Layer 14 of a small transformer language model trained on English Wikipedia (19 layers, counted from 0, width 128). Numbers have three digits each and are written without spaces.
A neuron's activation on a vector x is SiLU(gate . x + bias) times (in . x + bias), where the dot is the dot product.

Input weights of the MLP neurons that the questions are about. A number n stands for (n - 500) times 0.0013.
n28 gate (bias -0.172): 321707378470623504492628421574554567434481359331580593540485481589622313308550519389431318752108320431644297344687473149450504607277380550603712369647736363408391375512542500417312465520486363683402647547611496477566351265421749304417465334500443323271417642426572527342561481674578515524473192329488396477419347435456578600604596622537670472652492587485528295557543465383290565591532
n41 gate (bias -0.193): 504198438269741579508565500411689410443600385623484335417686516694344488283585798632392658558649464692528252455386557394443629420219295404582421355528533450346394679427690401366480621624794512400520442479550339508301779578642744168747610411426540302350348407382726468529612426613537363395500370405326512571692553311450476468391395455647480459429398686543292536572415488447648668639613
n48 gate (bias -0.104): 469556375440625535481410535500976582504629597515153469418423446584469432371386450530508320522500682239639542561481661612649758462606534331532395511288520615697493369485317617149531588519432466624504551523418527423446593500657655605585596649287342321565628470696459443703387334473685467413469569653385569200564628416518277652549618609397515516474635486595575339364446562288451417793516
n58 gate (bias 0.002): 427420655683568514347555532676651454590360388472360534348536510507714605414558458571455395464380541551463695442535452264438558578620555636538605407346553575510386649441676528588587507384429388452470454447387521556753405626298596605721535376255497444497574315656632473412429513355469627564459507387241431798473675387697278562380266419517459626263389675457578528606535413573367520500496
n60 gate (bias -0.108): 231610310540632612432444707577784743443653570598612310657508573739656468400710700472327377446556572692504496375422492516246701616456593444645472387508504328593524626310516384468271346715342660416464409393364327545276627529690760348611785415395345335524299214410575379554532492585778202508617477380480387610492496657639459400484323426609710566468529580671521634360476553341388656587546
n68 gate (bias -0.119): 624400569352524630531492378484584363652469484090520468407538508619536402559453520465480496105571437520593645481820480536282437445622429308460504563700697253458396272219648565481364552480434613258640520237484403292340504560287202540500560397614508439369718425696364630273398523441612569336488399439448492431661387287746628508579457593508346440554364481298337484739711628592449492609541
n71 gate (bias -0.120): 539479417490693460263708420507477388357398507471517447580551649482608587507624736336402490463518546388444384573611479443666486633493638420624174235466427529331369571366736696531400418471371266594431569623366507804286374507292577547702343433701217518418550652354559623504528565479640503412401443551635341490482507637557486598578496547500390385507550587534679582553589586479661518270573
n74 gate (bias -0.094): 455239553537390550170787398687357563458565528462623345602437580566591507284689643697514551569479387473568401510570773712331558561428414551420429352517454213424500535517584362483409421599429486527432504570419715385323595437510596668539649611477677380441511366396466596602459587476434420446486543539583600467469651256526441521627534264596500567578580607291671434265507437629524462341647
n76 gate (bias -0.156): 691468623701250549500601646324590574552478597378363431335451441643519670456562441377660432630496362605522322777286577511555620565620660525540314485649485492720422765485364440321274544478299547514389346631504582411474623552561536478463522515567623407372634456518651373275431627233537628489317493384449504333565600504514371565573471429696431355636529669644549361514368359131496486335496
n87 gate (bias -0.077): 693603294368521318287428645521564295475419572478608493663330394617561521655306711717627295446458310781392718454361443603772539664437634497585583514373302441456566446454552398265367496533615549448382580692623442572386608611524475460622450461602699276486648592557531599449371380514511380518588241442429504462676370567497414518408429345408376417524707667463631610507457450536440468510526
n88 gate (bias -0.124): 542278586560315402601386598431541399469716523554519572391504603603388252557382565342685377730504424466627572261412416293576515782443477620377519678337429373409441366294272602411662565621425609778366563597512710500600500519459440562457527279526496461550271644650668113406248456195500537536321518680561492452334558496398427515523485469456519465683542468419492370443515315423206312481449
n105 gate (bias -0.211): 538511469649459722597593741679662593435719604392410747481595572451508451319504646684459440573576692372466632486515378351462606624458417537535414561411555614373496550686511628363646249233560635429519469329337535519523307358288440623654485527679717500172206613577254364352481327462642382669686514364318371651459624417721611436534349539515382558403745450547586603632332492454523391478610
n112 gate (bias -0.187): 590652656511293531599524607579432489549470481644555418424468642534439309396623301489485379504559674522826615615685507545608574290537429434490456411573504911568525492537445301321269351534604445342485373500588489266515546519496662519561421388557323656579348273609416407557349572481598363605478659703537459366507496314546432659597214793446463614434538321719308317349395409203459456504566
n132 gate (bias -0.137): 440569428482841423761576645361532242609663515330611522588418470575345699556548447592615292421452641496518574388504478523433697548604589489479526693442330492486431417563332615252440601557712622540697573656412428541609735538496426530614763403608500496552398207357555452492320309388647522612381511443381496388652538314678571496269426656607273599573410482737554414640661390398360463720430
n149 gate (bias -0.015): 581653593534528507528560353581601646454653120578655402450319682577596490587528518514413301560559628642572372215313567391549636638462563459535606552374710362517537405399360418620532419279591586593538529586496582514715432528517458429582377605322721489598418444440651385321214574444539554322490387346622462419604660444603570372598538436376413514548511579470468678396602288267548597380659
n155 gate (bias -0.115): 530690636496639655496516360530319714411456500455234212602461667482451478621500537453537402436471423709467379548727500600260504464588397387418424437471431446504385671511587576511507348594476544693543538892432636653359725541601602444376329397489256368411316511500413397477566693352384572546600567386389552260507387621440359584445621571581799429536541656340785452449645470619252412627527
n185 gate (bias -0.192): 516519607508504480370438393453512650480308059528446694619448492407744378346361387592446644322577446588462335529277380402678558278539245378625352342587632504622368496713698468356559523306616592527561600405250789688707610469689592480437570605377382551356358353309367430337584425740473455592531529540419364718412606338533500542272473555559357441618508453630668349492469563539527588245677
n190 gate (bias -0.219): 527833904739485305710455605595516411473387535546466378508339511523651568734629661590273701504549481353388526660216538542739568477474538661454522481578508417271519462504493750600512348325504466684537418686519481304557388700615462585601622420548541357393593311305429420255691437629665581429568576590466237651621562583533580511466489702299344488549431590537418363462343396558538455664409
n218 gate (bias -0.109): 412463570350515598432354258550273531677568496527545626426383710603589530458633738485549455558549538606650526421692340373443618387485424793525683295589796492496519377523549594306380603866415541380511410570566535327519694288556485361539646569500199407477403413404384553543624614409519515543157312300542332652421419462435462648508633679515702481597903536482402553519366442392383636384468
n224 gate (bias -0.099): 598516610487336382407439545307547644548607555562733604552328527392503646406530320553400553380399436647613597500571341490517416523530332390628556628412490707519421310524477662250476446706522473337599500335428500517700555466269647610438466463357414589419610446568500278617547311517374585601534423642709389631751483584465378584473423548736540671586527519626583709583527582351433360460458
n230 gate (bias -0.059): 586538449595508476257360555550570453691538100633511805666685264647492523508658469679393352422481377508413523442469508418639519511523619557724356604354404328504481566523500449553660253551486450610470417484354606317383524590613557449425550558541382354453178462449504565615645597415543410564307317274639253455443614611647628784365588559444677594549407358585317473233182461601584508587196
n242 gate (bias -0.169): 286337490591476416672526472510558371593554382399443439525300503661639706677343472365361373651371361703460425513369507390613769281466469385557423469530295521513407410603584472600441257409522551358768493448542531362534625455503327396747645473586547503431444653462372439637527427377624580567486399338438644497531451541308590575636582451385497559429224529444683497598366455400554456742479
n244 gate (bias -0.217): 480402451603400587405281591395595636455392389226508564682341338694303540372734618568616488450560384484623488526410565427544460592355548568552362126500308316427461569230579595658516391574474269460366753381438657647528381443370604471418532553434643220549611532451223464434309289492561887320419511289581577488504484396642321584597677479632633598813533713550525706592699443333444348766563
n28 in (bias -0.074): 555489504508286584396596524201563636464383779751744672653368531602436570792383464543586381417344317570550531562369488670445445481484238570583496441336545602605523536476465693416512414392431697504554556584580083429551396310462267584679697822621535448307508457595539418621585405469611356321762448444476441546558197469560362481594531612613379468539753374470415681372638282377550574253541
n41 in (bias -0.127): 511493591555452618419429511507587530354404689613522749348650604634576353423511549625578449511459227485540264281601485541296448680507548500524453463536646411543583350422376565482500671637632269599584473656454508252500451808605452708500567467353742504328564474418445396192529363671372251269678352599515604742448651482628403552522459576300760421504444349425496459526403613740430676460435
n48 in (bias 0.006): 592557451363333508536230451776512549478424291418692518553468544460414511616687241507285489296653744482608464586741404500493598514420511746730353697532583538556393555405345474618441302466497402518425651448417421411404161715418613560403485566521471478345459445640460511365326479533515632355405333556386559593453522266598537475569529265472353455356478507429349581743493485385507173655390
n58 in (bias -0.028): 419682507539397675461358729557710384490437432547632757329413443674357437457647625553444497433606483407497427475621654571307234227596653507605461477584493302446448423613543370565581420582419523477294418377493374547534568615477510354561618346564437459373493600746464483315457393523328510680530380517393396808420507467516265696477470473420610524592409541487448557576607486534536553585296
n60 in (bias -0.027): 465602353607670356473608332586380702465512401524700605516672512391433558465683335458465481549519500442458419391594469449294523450430372734550615430242544573533504732473397392511445594560540627592523556619305289500386405488367673749571375250710450460297524678453638283624615545590453436573216666604597633247628234554537363751314624425739196658462437456582247461523386749394415504378718
n68 in (bias -0.018): 382568669500577492471351605692547496574445586560460485462705566279444319496350500500533363454573588376468449517478386474702624427632515402442623625432344809539686645621543651518720437485452500728701477534504752556430410433457525265504419577613402478563350420355410577621674571548708696832346873413669544436340829482658482624621346556479706496547526618726473401482467582541562471439511
n71 in (bias 0.010): 415271514261640631683766669503561445473262575367423483503571696554462487701386320573513378316393594393613510513459490493554503507430567566621378382382542332432323286453427434619425416503478463663536337534362751435469603442424457476527612540458287500598445497609381654524553520446405542420540468531281679572490548403654520470638560617403497545414517614617715767443585439323467287699500
n74 in (bias 0.042): 187472452546285522468299500395550390413604430500593601374389224551507504583540529514371486587579443493617403673463478657406306486245720507617326547567504571400401686648348222422518533592220293297550582253459567485478441529330575412563380714542728430515430378351525655367404381428423682616525692571514670644478570442700751525536388570476522585539445531625437706586456628551568622404463
n76 in (bias -0.033): 279515523392534698522278578454682396531523300688601648492515489265450455327594374511387374620511451560612436475427675546523590295541508336556259557570555673204596664621674349419450326546599777164378496442659291473626542665548560592365424606624750616534300534458571602593354537341519584453553518360723402566353492824644580549519519585442583538522699454285422204406591485431575478574422
n87 in (bias 0.010): 481607553554624658446665443559386478556478590291337449534694533618646500591588489529511612331551453566695686441481474352548493500485570605619500269554557435633511556544518572672496478399603286348550511410327556682663799675629624552171663529511685605478186507574467408485446322485314657679243591391515570429493549570724348642441749571373434511536556427705360673267271519441420289518454
n88 in (bias -0.000): 438486965372672696382662489511446360482353243460436309478389518478412710529283591518489426351407647529681425392569551434453662422615486643260535590707306534555525427395419522479515460448352646671450641352600729540660390712443489327397536533413568349417651385715567356444546444543694504511713394507370587584733338367372551525536540496663561427532340534510500496396587379526650496646549
n105 in (bias -0.015): 627307547429595449398639246580541403488747554690311485700661343408663342432203477278379567566451356485361523514519661673718447504375492636535504500537393587518236569275373719478450473399721492440365602340684457450300671384732474419500473374243560695442562378304462401461523696309562615488363634414534416452364286808464477754721435395570565411432500417610402511504500461423413519372587
n112 in (bias -0.039): 621504507486380324662465586599488444367435608348753544313416661485389482453500463432351335304616572540464594777611471489434391489493573377389643638646424644500415213372554740504352441466480352496471429313444713338618262504371612589522408438440547411482463358489511587571687327500504458674314396680577343574623281540514294736347445377623631511285504565395338643608210600353558695496485
n132 in (bias 0.031): 634485687573260316508492796441533436410508611298527742412436523332361361438422535523469443552527419446420427595508707571566504823574461527669167547219520476314435449403500696736607633560449615700363713424528516516649556512481566520290382469699496627570409512421343348512458617465547519520609722668297352530562714574440406639601737273579457520596433588624488500689316464099701515638310
n149 in (bias 0.023): 935446415695500699598504415381677476536744452681520342528131540611548520331358668277413298432350575437434445771328699496500370739374330504712407429485644570523624548484496533562713603294500531422523520468468451448556436516492563311435771754679688488512427484416375540630289481837400588409389541528349341377665363528337420512310638528530559444578516362561471250371444392624524402368607
n155 in (bias -0.034): 721333563414544425352488388316558511563638645411374621451328262430541366300639662529409425237333333562385500572651599511401671312558431330763618485649526466151482474573342590550582482444589424439550632586418545493548600567504373377597401555349338414595396791563626577530536394376707589322511313538646624401667385456469471340540613627500635600450467552307707566558430430467478771496580
n185 in (bias -0.102): 496586721429293451571581475641586443443233606549393688578431552371492199341792496460408410481516456504555381526447327492540460449464516587570413416359600437500179581620299257406695379373664413437406640623282492573452312801622722500308742580492500394577598308322567420471646523701593593175628439348420428535711602300489379460544720700585492610334476530666533363425734728496290718330334
n190 in (bias -0.005): 569607558485526535388726728546359608420601715347519625554714655549377362721583492545489522540432309721481410468416667542557808369308466578469166436614477488514596649379289659648458379307908470422559403377508431588188512603463642550500644466365578485356596650447404300721634526700531489602394511341500466529766469459363576519440662589457447627430348415671438390642473661500578511504539
n218 in (bias 0.020): 442395218765508567614348622461459484554473383367671408689699369454645492359707403633424485611657546508662508752562504593212443200833381572681342692676357492698680407419519421399290485414471485587447488382551382360550336551628614574351233550541610567678488358519432335433557556562539541580681598532654562466298563431482612527343538594415389383421407710530532346439237695504523344583309
n224 in (bias 0.112): 557552385647477514628582592500755392500404466530503626442529597673277467371689399503540549424517543451402500276597453577493351523381364503466601367448228493471623342437441490643460360374587480677546247541639646342480584487403329517703594640462651422560581622517467719582543388457507558328649443575463241494569510477478423540566474527357467497415470390666668304372557214520372717500376
n230 in (bias 0.017): 628634626327474542680396538553488492745541561523611530554532391204401629541332530526318544572396559570434667493364493560608478655556675529376533411515558481657577459358372270365390343729288419537409243489622767617556629341562696318637628586421353511245553400598438619358563370627644634733485511554623354583545645277422474519422437530597690549225477690744539526422500773383496655419554
n242 in (bias 0.045): 540436647664529416416521255513650570510708490533698677389497378507483607438428569552633561610529204633448445629642372358539555429552428523518638520446649640588708533618423601654387644533363526506436628624393567510490280454369630540650391575598448503516407500460664386389474697461483614439385453308477625586503357392578408428330373577723582360516606543557389687442559307523435714513398
n244 in (bias 0.058): 496549511730593452660527312504442617732521500482536550677503486327537624471356289674722465731468361311316521308515514631572400546504457447493376615500582721442489111504451655577467565349352514319366470566717541562413438427504368705445424352497461445471364640591525450515212800489522483567586521493507738514464551349294598525263565562431540449652700381569533709671504445547489393383489

Each question shows a token from some text and the vector x that enters the MLP there. A number n stands for (n - 500) times 0.009.

"O": 595590521376380428398510548450301395297508544638432588470542522438507573391639467375541376477683501606446386468606606589349426344612499412579535488508536487622481548518620427598415385404700632551401583573459508413612467620484463488501391498371357461452448618529557596512474299503518632527430536474511560610467614585670292505419500412566538545481494540667641331474438408457460678552507
Which two neurons fire most, strongest first? n155, n58

"than ": 369430536384555490347444580492493444469536550404534561405549604411597568607570366465497607532354539456566490455505611587530425447495408618564500569452488393553509549383500545581534640556312452710325568615457595266559475660567438427429391425350456435523503477585679452647472517451512468522426636274519528595642497555539424492509678389578409550471607533547455525474435565470605366454428
Which two neurons fire most, strongest first? n88, n48

"el": 379644480496323571534471592720551472590495563518520525569562391453530571262376450461472459636575461573576620412586533582443474396569373638462523572517487600656333452563470578626295510658559479707494599438615473444656399571375467462427550334402372388523615315474562412491498407364391414560468579450626603433491407367443414555454568424409365618484616608510403620573438524437509506549446
The neuron with the highest activation: n112

"-": 616461617353329471433524441515451421550464506502443521338549371419557641446612415581522526541696452464501504522433500479366554568706438451601548597646548512615504566548435499551482485609718540491484463317685438489430376294446352389612402442520593606490462578379623515531450452438316511541439715294523455507574610605553473448453451376594391541351485426638514397575522522562562517539519
Which neuron fires most, and how strongly? n76, at about 1.9

"est ": 537469443444488614480495510479379510514631619488542439482491430522489473426484514503489517583470423469485602603543449499559403519458447392419571650496548609517673426568491497654534653551564315461534434281415461376625447605583542501477642491322465632540772498598593722536309503536498490473603553270538450470548461578511465489306425434463577537445435367483496675344515558543549317428349
The neuron with the highest activation: n60

"| ": 443376495327385565479389556588569484503447690530463443522458487409408528515529494361501576470447455567361438545512635504404375578492464581561511478392644435499555547569527455515340728673501479663608472374580514306563471474516469439346686543398641610648477511533461677438608505440501531476551569393609610413442590318283511453495530469467597384640650454604439342466519404613566400393574
Which neuron fires most, and how strongly? n74, at about 1.8

"later ": 548452524622600528497476469400434408488576697560668555432578421452571489555438379362487502421407509447522453470469444501457577401556452517382493512508603495398442527582410590684394682512515449548531620459563629519509448522468565468508548437426554505464636585540693540540535414492472418462511590184369614568560497538584312463520598414532577324418559470471466457457580492570447518551410
The neuron with the highest activation: n28

"R": 365433577463332643376521595462504544303504403519449547420580304500470390514595464409360496512659518537515442545631583534493623499492475526412566491436481498654589415361500532701577554512594488628348494397696678415528430482526522515447566554505426477415482594358514633597459203420503473455506521455627536443543466434416423493551613437561446505463530648559407529419572630454539454647554
The neuron with the highest activation: n48

", ": 540545552586465563490380551531624492513438756501549506432569517477459539410499460431524397469664595544521331367604585404453552558469499417473557600373478590467532453478447527660429428529653516361582426352467485506546477468460403608480477510388539518473457585417547475499575532524473514569534560150525562528642465520431433571556410394518532525543434407526564543390641490642412552479466
Which neuron fires most, and how strongly? n224, at about 2.8

".": 448374391390465445507499577607538356411356507464331531505361460358488710493420315477500569564483539675648491512597480719611448591533490552656579408608340519479442541507454626622451532482367421511571615507475819596469491451610429467384425544464324521567492657415534474537456479403544383493499465377687487528439484592311510493625510453525445305362500526602586353519425496646553550589546
Which neuron fires most, and how strongly? n71, at about 3

"ac": 368484447521563560611484450500289464388433587568565531636538508355636539557393523381528393536601484520357615576659518636575471433571511570525452542504524585479598457515445519569320415202612491545464479611673458524484451460483555540481673506430499742437638628434713572490534363469565504566660509387530576551501436381561391483319509446530273473511478453526327348378503524427437471547464
Which neuron fires most, and how strongly? n190, at about 1.9

"did": 341311361510587697485373418569493477503553645659359398541537450476540439369384395461510645538498583437451669420442549581671405602447493565482602450510435428604584541501405523557579526470423565611506373390566490431747601465694418394527335331387445349579631669446592520608547572366632555477469361511489663479510536465394623591514517445553424393562475342457508430354415410566601621442436
The neuron with the highest activation: n88

"ts ": 607528466190494693434425654476338591489447581478602548454511457507399550365375475421499468535427508491564636563525560566583264597457484479502572611503536517546517514522595636471542722549470548541546485345451511554627391457591541448457545594492407599443670486509677581597391518528408428361569569275545509443410385460560364397466472420450530513439464394519581493304512508723446438590438
The neuron with the highest activation: n60

"===": 410472436378606566551398617497370318414448582627499523463492387456510384467367360438395458526609589443525497527575558425430358479505563311467620628490558426436556497589324640501504586462534448507488564482401575397660448597442617489451533693475536624374418438517375760553499613387511402484427462369652630383652577445497458520482471420612465499386487520518415501614495605635602389592621
Which three neurons fire most, strongest first? n68, n48, n28

"s": 387445499591545563609427536540445353311438661519545520685519549450481617661556448437567515501507450435500580506605472446657514563420591530477436543576665518359627572608393489528387648465567496568414516417471385430611471492532478502537443416489400630404682572461456471360545287496594456475500625502704440530426364417365434329459609364488368558370546642633544422408406537516547618353447
Which neuron fires most, and how strongly? n190, at about 2.9

"ing ": 405515588435528615466526544471306454528512617555584462450556361317348466436576322451478433426600549500414424618573555521502402566597469601500631717589482476424472425415508532582586546490651434502591431381681495360583468485588496434457587505485482540406468688365619604631453473511406521429474757284502547527563556577559535598469440344473426604301322435699570590486419433542319503531465
The neuron with the highest activation: n132

"x": 427563477535410586481409632468362370417283518485506544492470447404562395241471539360485485451625502585477483415540626538428450421571475422547647538495540563668515497516462358513477395534581328359429500568629336506654471511586451509570379465520484459584708532347698555544460310551509564447474585441708648511716505538529574485424463525552380401398557503624567616536545452609579620493373
The neuron with the highest activation: n224

"D": 411535448421361548512381498482469412393382584631525464405551462653630522426521449481446433570663495516518414448576441477703564421518517385541532563543609442513475619452573532585468486341514604675424470513451393478562610445504415534417503600476405656443509686476548483464632151416586534499413580462597537582576515530452421504621539410605461343293574565592498503456443430526465563432525
The neuron with the highest activation: n244

"====": 453485433390589578528428618500414308372425601625512518401501340419476395429364380418345471573640618405552498500571529487428354546481605318492598601469558420482554474570321593482484533485563419466504591484458557469676457629471601486500519703497532582432408472543400744502519621384473392468464473363657628418647560423510459518480491380550426493388480485470456491629507597724581370584615
The neuron with the highest activation: n68

"\n\n": 536471549447641492543390509754509461430521619672472474471453391571462463654404576471470336599513558473533465560456490583472449484519528366481475545580504472491440438464579422530520591524648440480558475518505627476590557466392612447479496577514518599407586497483540410468635499445455496509544442153541529500590525468519448561434534413479452458413581441504439478411512394579546470491525
Which two neurons fire most, strongest first? n149, n41

"on ": 484587539483575575486410540497562586461485633601680494442539409330622419615417390339442409571462515596519337444476473531523467572552479491542543638573547456503617513539491527652516506396528542547435437523481531368562465422399552412535497441440531464410502658469626494508488449654385523673521578157497467531529615356557446477425541488640445526475545496529434522496617438430462550369468
Which three neurons fire most, strongest first? n28, n149, n58

"H": 363620572442392678450421520518304539306426540684530553335587513505522566492567436489512361491677515514426465657525522407513515411592554541592444620541590486597486586467448474512505449590632559654484291450511487435612589511471432422459599514384465630489622499517493477392551188576472500503390630528600576591560391456387529459481604434562500485322437342553464413518438434557437541431554
Which two neurons fire most, strongest first? n112, n185

"y": 540444303632431646471538482632528532395393521550488526583455421533572544411428391365516531499439480477707690495455475480472477555553488497313464524324373511611538564502440536532329418580506617378414631253540631546664515548513557418527437366528357512586483341533559530476278588391577476506420647616601470601584490451444589550439535457436366605422539711529513474413585395491503407817356
Which three neurons fire most, strongest first? n88, n48, n132

"ay ": 536487453479496613427457491597415587523613636590564530405540594410520440591539445432462487539416619550507464547551554439461403602477524516437588683454523460502590447532567452501576552312427411471522484424515582509691515533423471403543518452338559397524476570541753432455449489580397495494497735199507372637485586393428489470426524543452553500363528565497519616438415418585363395403536
Which two neurons fire most, strongest first? n149, n58

"Democratic ": 203391417538564524541280425724496526499454609572637510578449414406472497440528471432489476490547419498565509406522535505594417606399491496627490531458569505524488474597579531599477539480654515507580413440421419464610543496532409526389547614454371505634527749519533678402659557432456555506382446309580711543482567436397431560435562422615481500299503362429560430283511474502457600542451
Which neuron fires most, and how strongly? n242, at about 1.1

"show": 406585353523642605512390511466287518444461575613527447597527345503514437528381395369514420530569315443534480432487588632563373559535677406623561498489471397628506483658448451433407609384511485531517433492520577566680466472382511406520480537444546726531698563402688454533458403422562480467576499390592510514476445352402400419421528576602501587413492494397377664465510638515615727530366
The neuron with the highest activation: n48

"the ": 342474487530573400501483422873502385441484655546468557486491385524575492582512492402464479542491503487511454558506476518540479443491473402469518503564626538452497547550497429562568502505591479528515455584413451447538485431428489478507535567414408538567507543456569452573568540562544538553497614098502600479460517507525513472492508457544547469465468493533472458459524491546431546519447
The neuron with the highest activation: n242

"|": 307570488422535531458403534394355447296546614645441513514519456405562529477369466382515502533520560447478497541577611610389425581457620527605584655473413451543570376604480560697441661428507303542503513491375638471503431496472465448520670544368572532511591554445389677512641474329405515494311500281614550433506592535393583448564597425485430530407565528458464577525349528588604610508538
The neuron with the highest activation: n74

"me": 319530490445685564555512602425431465372561643512532518422667593488605530554548495337509421651588464402617535406638457413395537662474590444610435461590591417461609369667470465497375394391496448580408390469481503504562426665561499375520572421446359669470684564647563562326514472520436466645513455405568432527594436409547508427502418553536264566461537548581439453401621391540552343548326
The neuron with the highest activation: n71

"hab": 448515556295478505533451591372264358383597513538443455534587502284718521494454418373622454353535585464434586605615530667515470646437516584615425431584611446541694448550469546375357499404463429669467361527585549495592512499437480302430471408459396656595559455573518546502368488476610507603644636416595595531466370321516483574515616468524600564523571524486364445399487383600557494484418
The neuron with the highest activation: n218

"of": 500516574640547522646495618617366435511522477539469557519605608696471357411446527488499515609567496459314581445672462521384493598483577432476466468610377549678543380603531538343433473372563406481463459404512616467613359415393460530521593447546494568492550554455507524480466314441401571527447481317469480458571425330591622546456554420463591472580383605421541629475374498583652322649456
The neuron with the highest activation: n244

"fif": 469440396666467469509484694590383518554425711630441451491509590353519619587539522473372493485545420419492467439592524394397475539506484536450511401463487445479630373573413642493447504449514513681446467447453538393443547446509284399375534484533389656490672584478708534577554409569410579493363606463461589476615501410424367395361724482363492509400658601577544631483492544485586617553327
Which two neurons fire most, strongest first? n76, n190

"vi": 481546468375495657415522676512525394614368611530535391484529484405515487410418451276500565514556497492467560513588396701476736602635531575468471337364411531585570450604416491417548448466372495475405427444683428525689610524386511406424455435520455476430531648566547565643485573495379534514534605537419625363591574540600658495357367543530541601498671589390394432281522418358420393653391
Which neuron fires most, and how strongly? n76, at about 2.1

"ization ": 517493567309507685410479576567383422466589615407561605458631402420447446356413414331441497359492606525483614653461565545543432549475511550418529698487556568536636519611541663544521671520438406539475447424504439499610356402594585516428676417582437576540651756488620484629399514450450497357563598277580476471483454346547465496414480413414463577348494275472436456461492591537478377563444
Which three neurons fire most, strongest first? n48, n68, n74

"ub": 558489456491393651621367410489296458526539580604451484429556378577412473333448696487492444495570369563406494528455572291545555580546575463547513639480403460536488570759424404436445617614644436507481690413332583387639685312564511303431537534453395466661586562539491703658402463523441526530641483548461476457573398294566370439499477531595527434361552473401534483503700494439523512461425
The neuron with the highest activation: n60

"F": 429543394537356574553387503616482500346430561574567529394567541458543484473537552484369351464678546682428450347551598479515607514607521477515463477609610476460536520586553468564466538531555479520541410577387441451522496479510408466326574576418442761432504582489554501480652155472504550469371559498607596605571516543438339538538537424516488467251541551507540432428542384443543547519510
Which neuron fires most, and how strongly? n244, at about 1.1

"by ": 497437507565601574461456570570553401430530521465637564492496462477607420641416415390456434570496496536601476367478541554489511481528514499523478588534510541506465504491354612665537521444572580462507428592456567482606449446469451543573486590515527502387527513537586532498531460446419513528502661088503545499551523435570452512449572454539498440386400504438456384390592464559510499544529
Which two neurons fire most, strongest first? n242, n149

"ial ": 530628550465449608437476494721388419516471556542501519501483346273518531504454463456475572442526603498452584513581336644693444548416470479358569532613450553583585470508517538649544629493478391483546566575481520439562448444470429445521629568552379524565534714477693545539471489471520424463514561208528467457356530360415454590470440451501531564342371492596587493327485487532548418622368
The neuron with the highest activation: n230

"was ": 506531487521568533512449418414642409492561692612621535431521483536474502601392390240429456611543522573519448554572585329488431524467526401479527422651512535455529449530512524648514572457622425455530429429510519406546407485471542487535511474454571549380488624437769382353474475572439533593637536187392568559591507492497387491526467419578604517391520529499403549511624443637469507438430
Which two neurons fire most, strongest first? n41, n58

"they ": 528457521527571540603544476537508393452584675597514501506506353388480446609582323356458430521622383452613500356474604519607482467470532396523498423543734422470520487524561530500537505535414565581556432441425495490503453582493454357597578488535496437391566527510750526531471579501437494536446441167493597454535463568538470426400548604657437441416427492534546440393494493590495478475511
The neuron with the highest activation: n76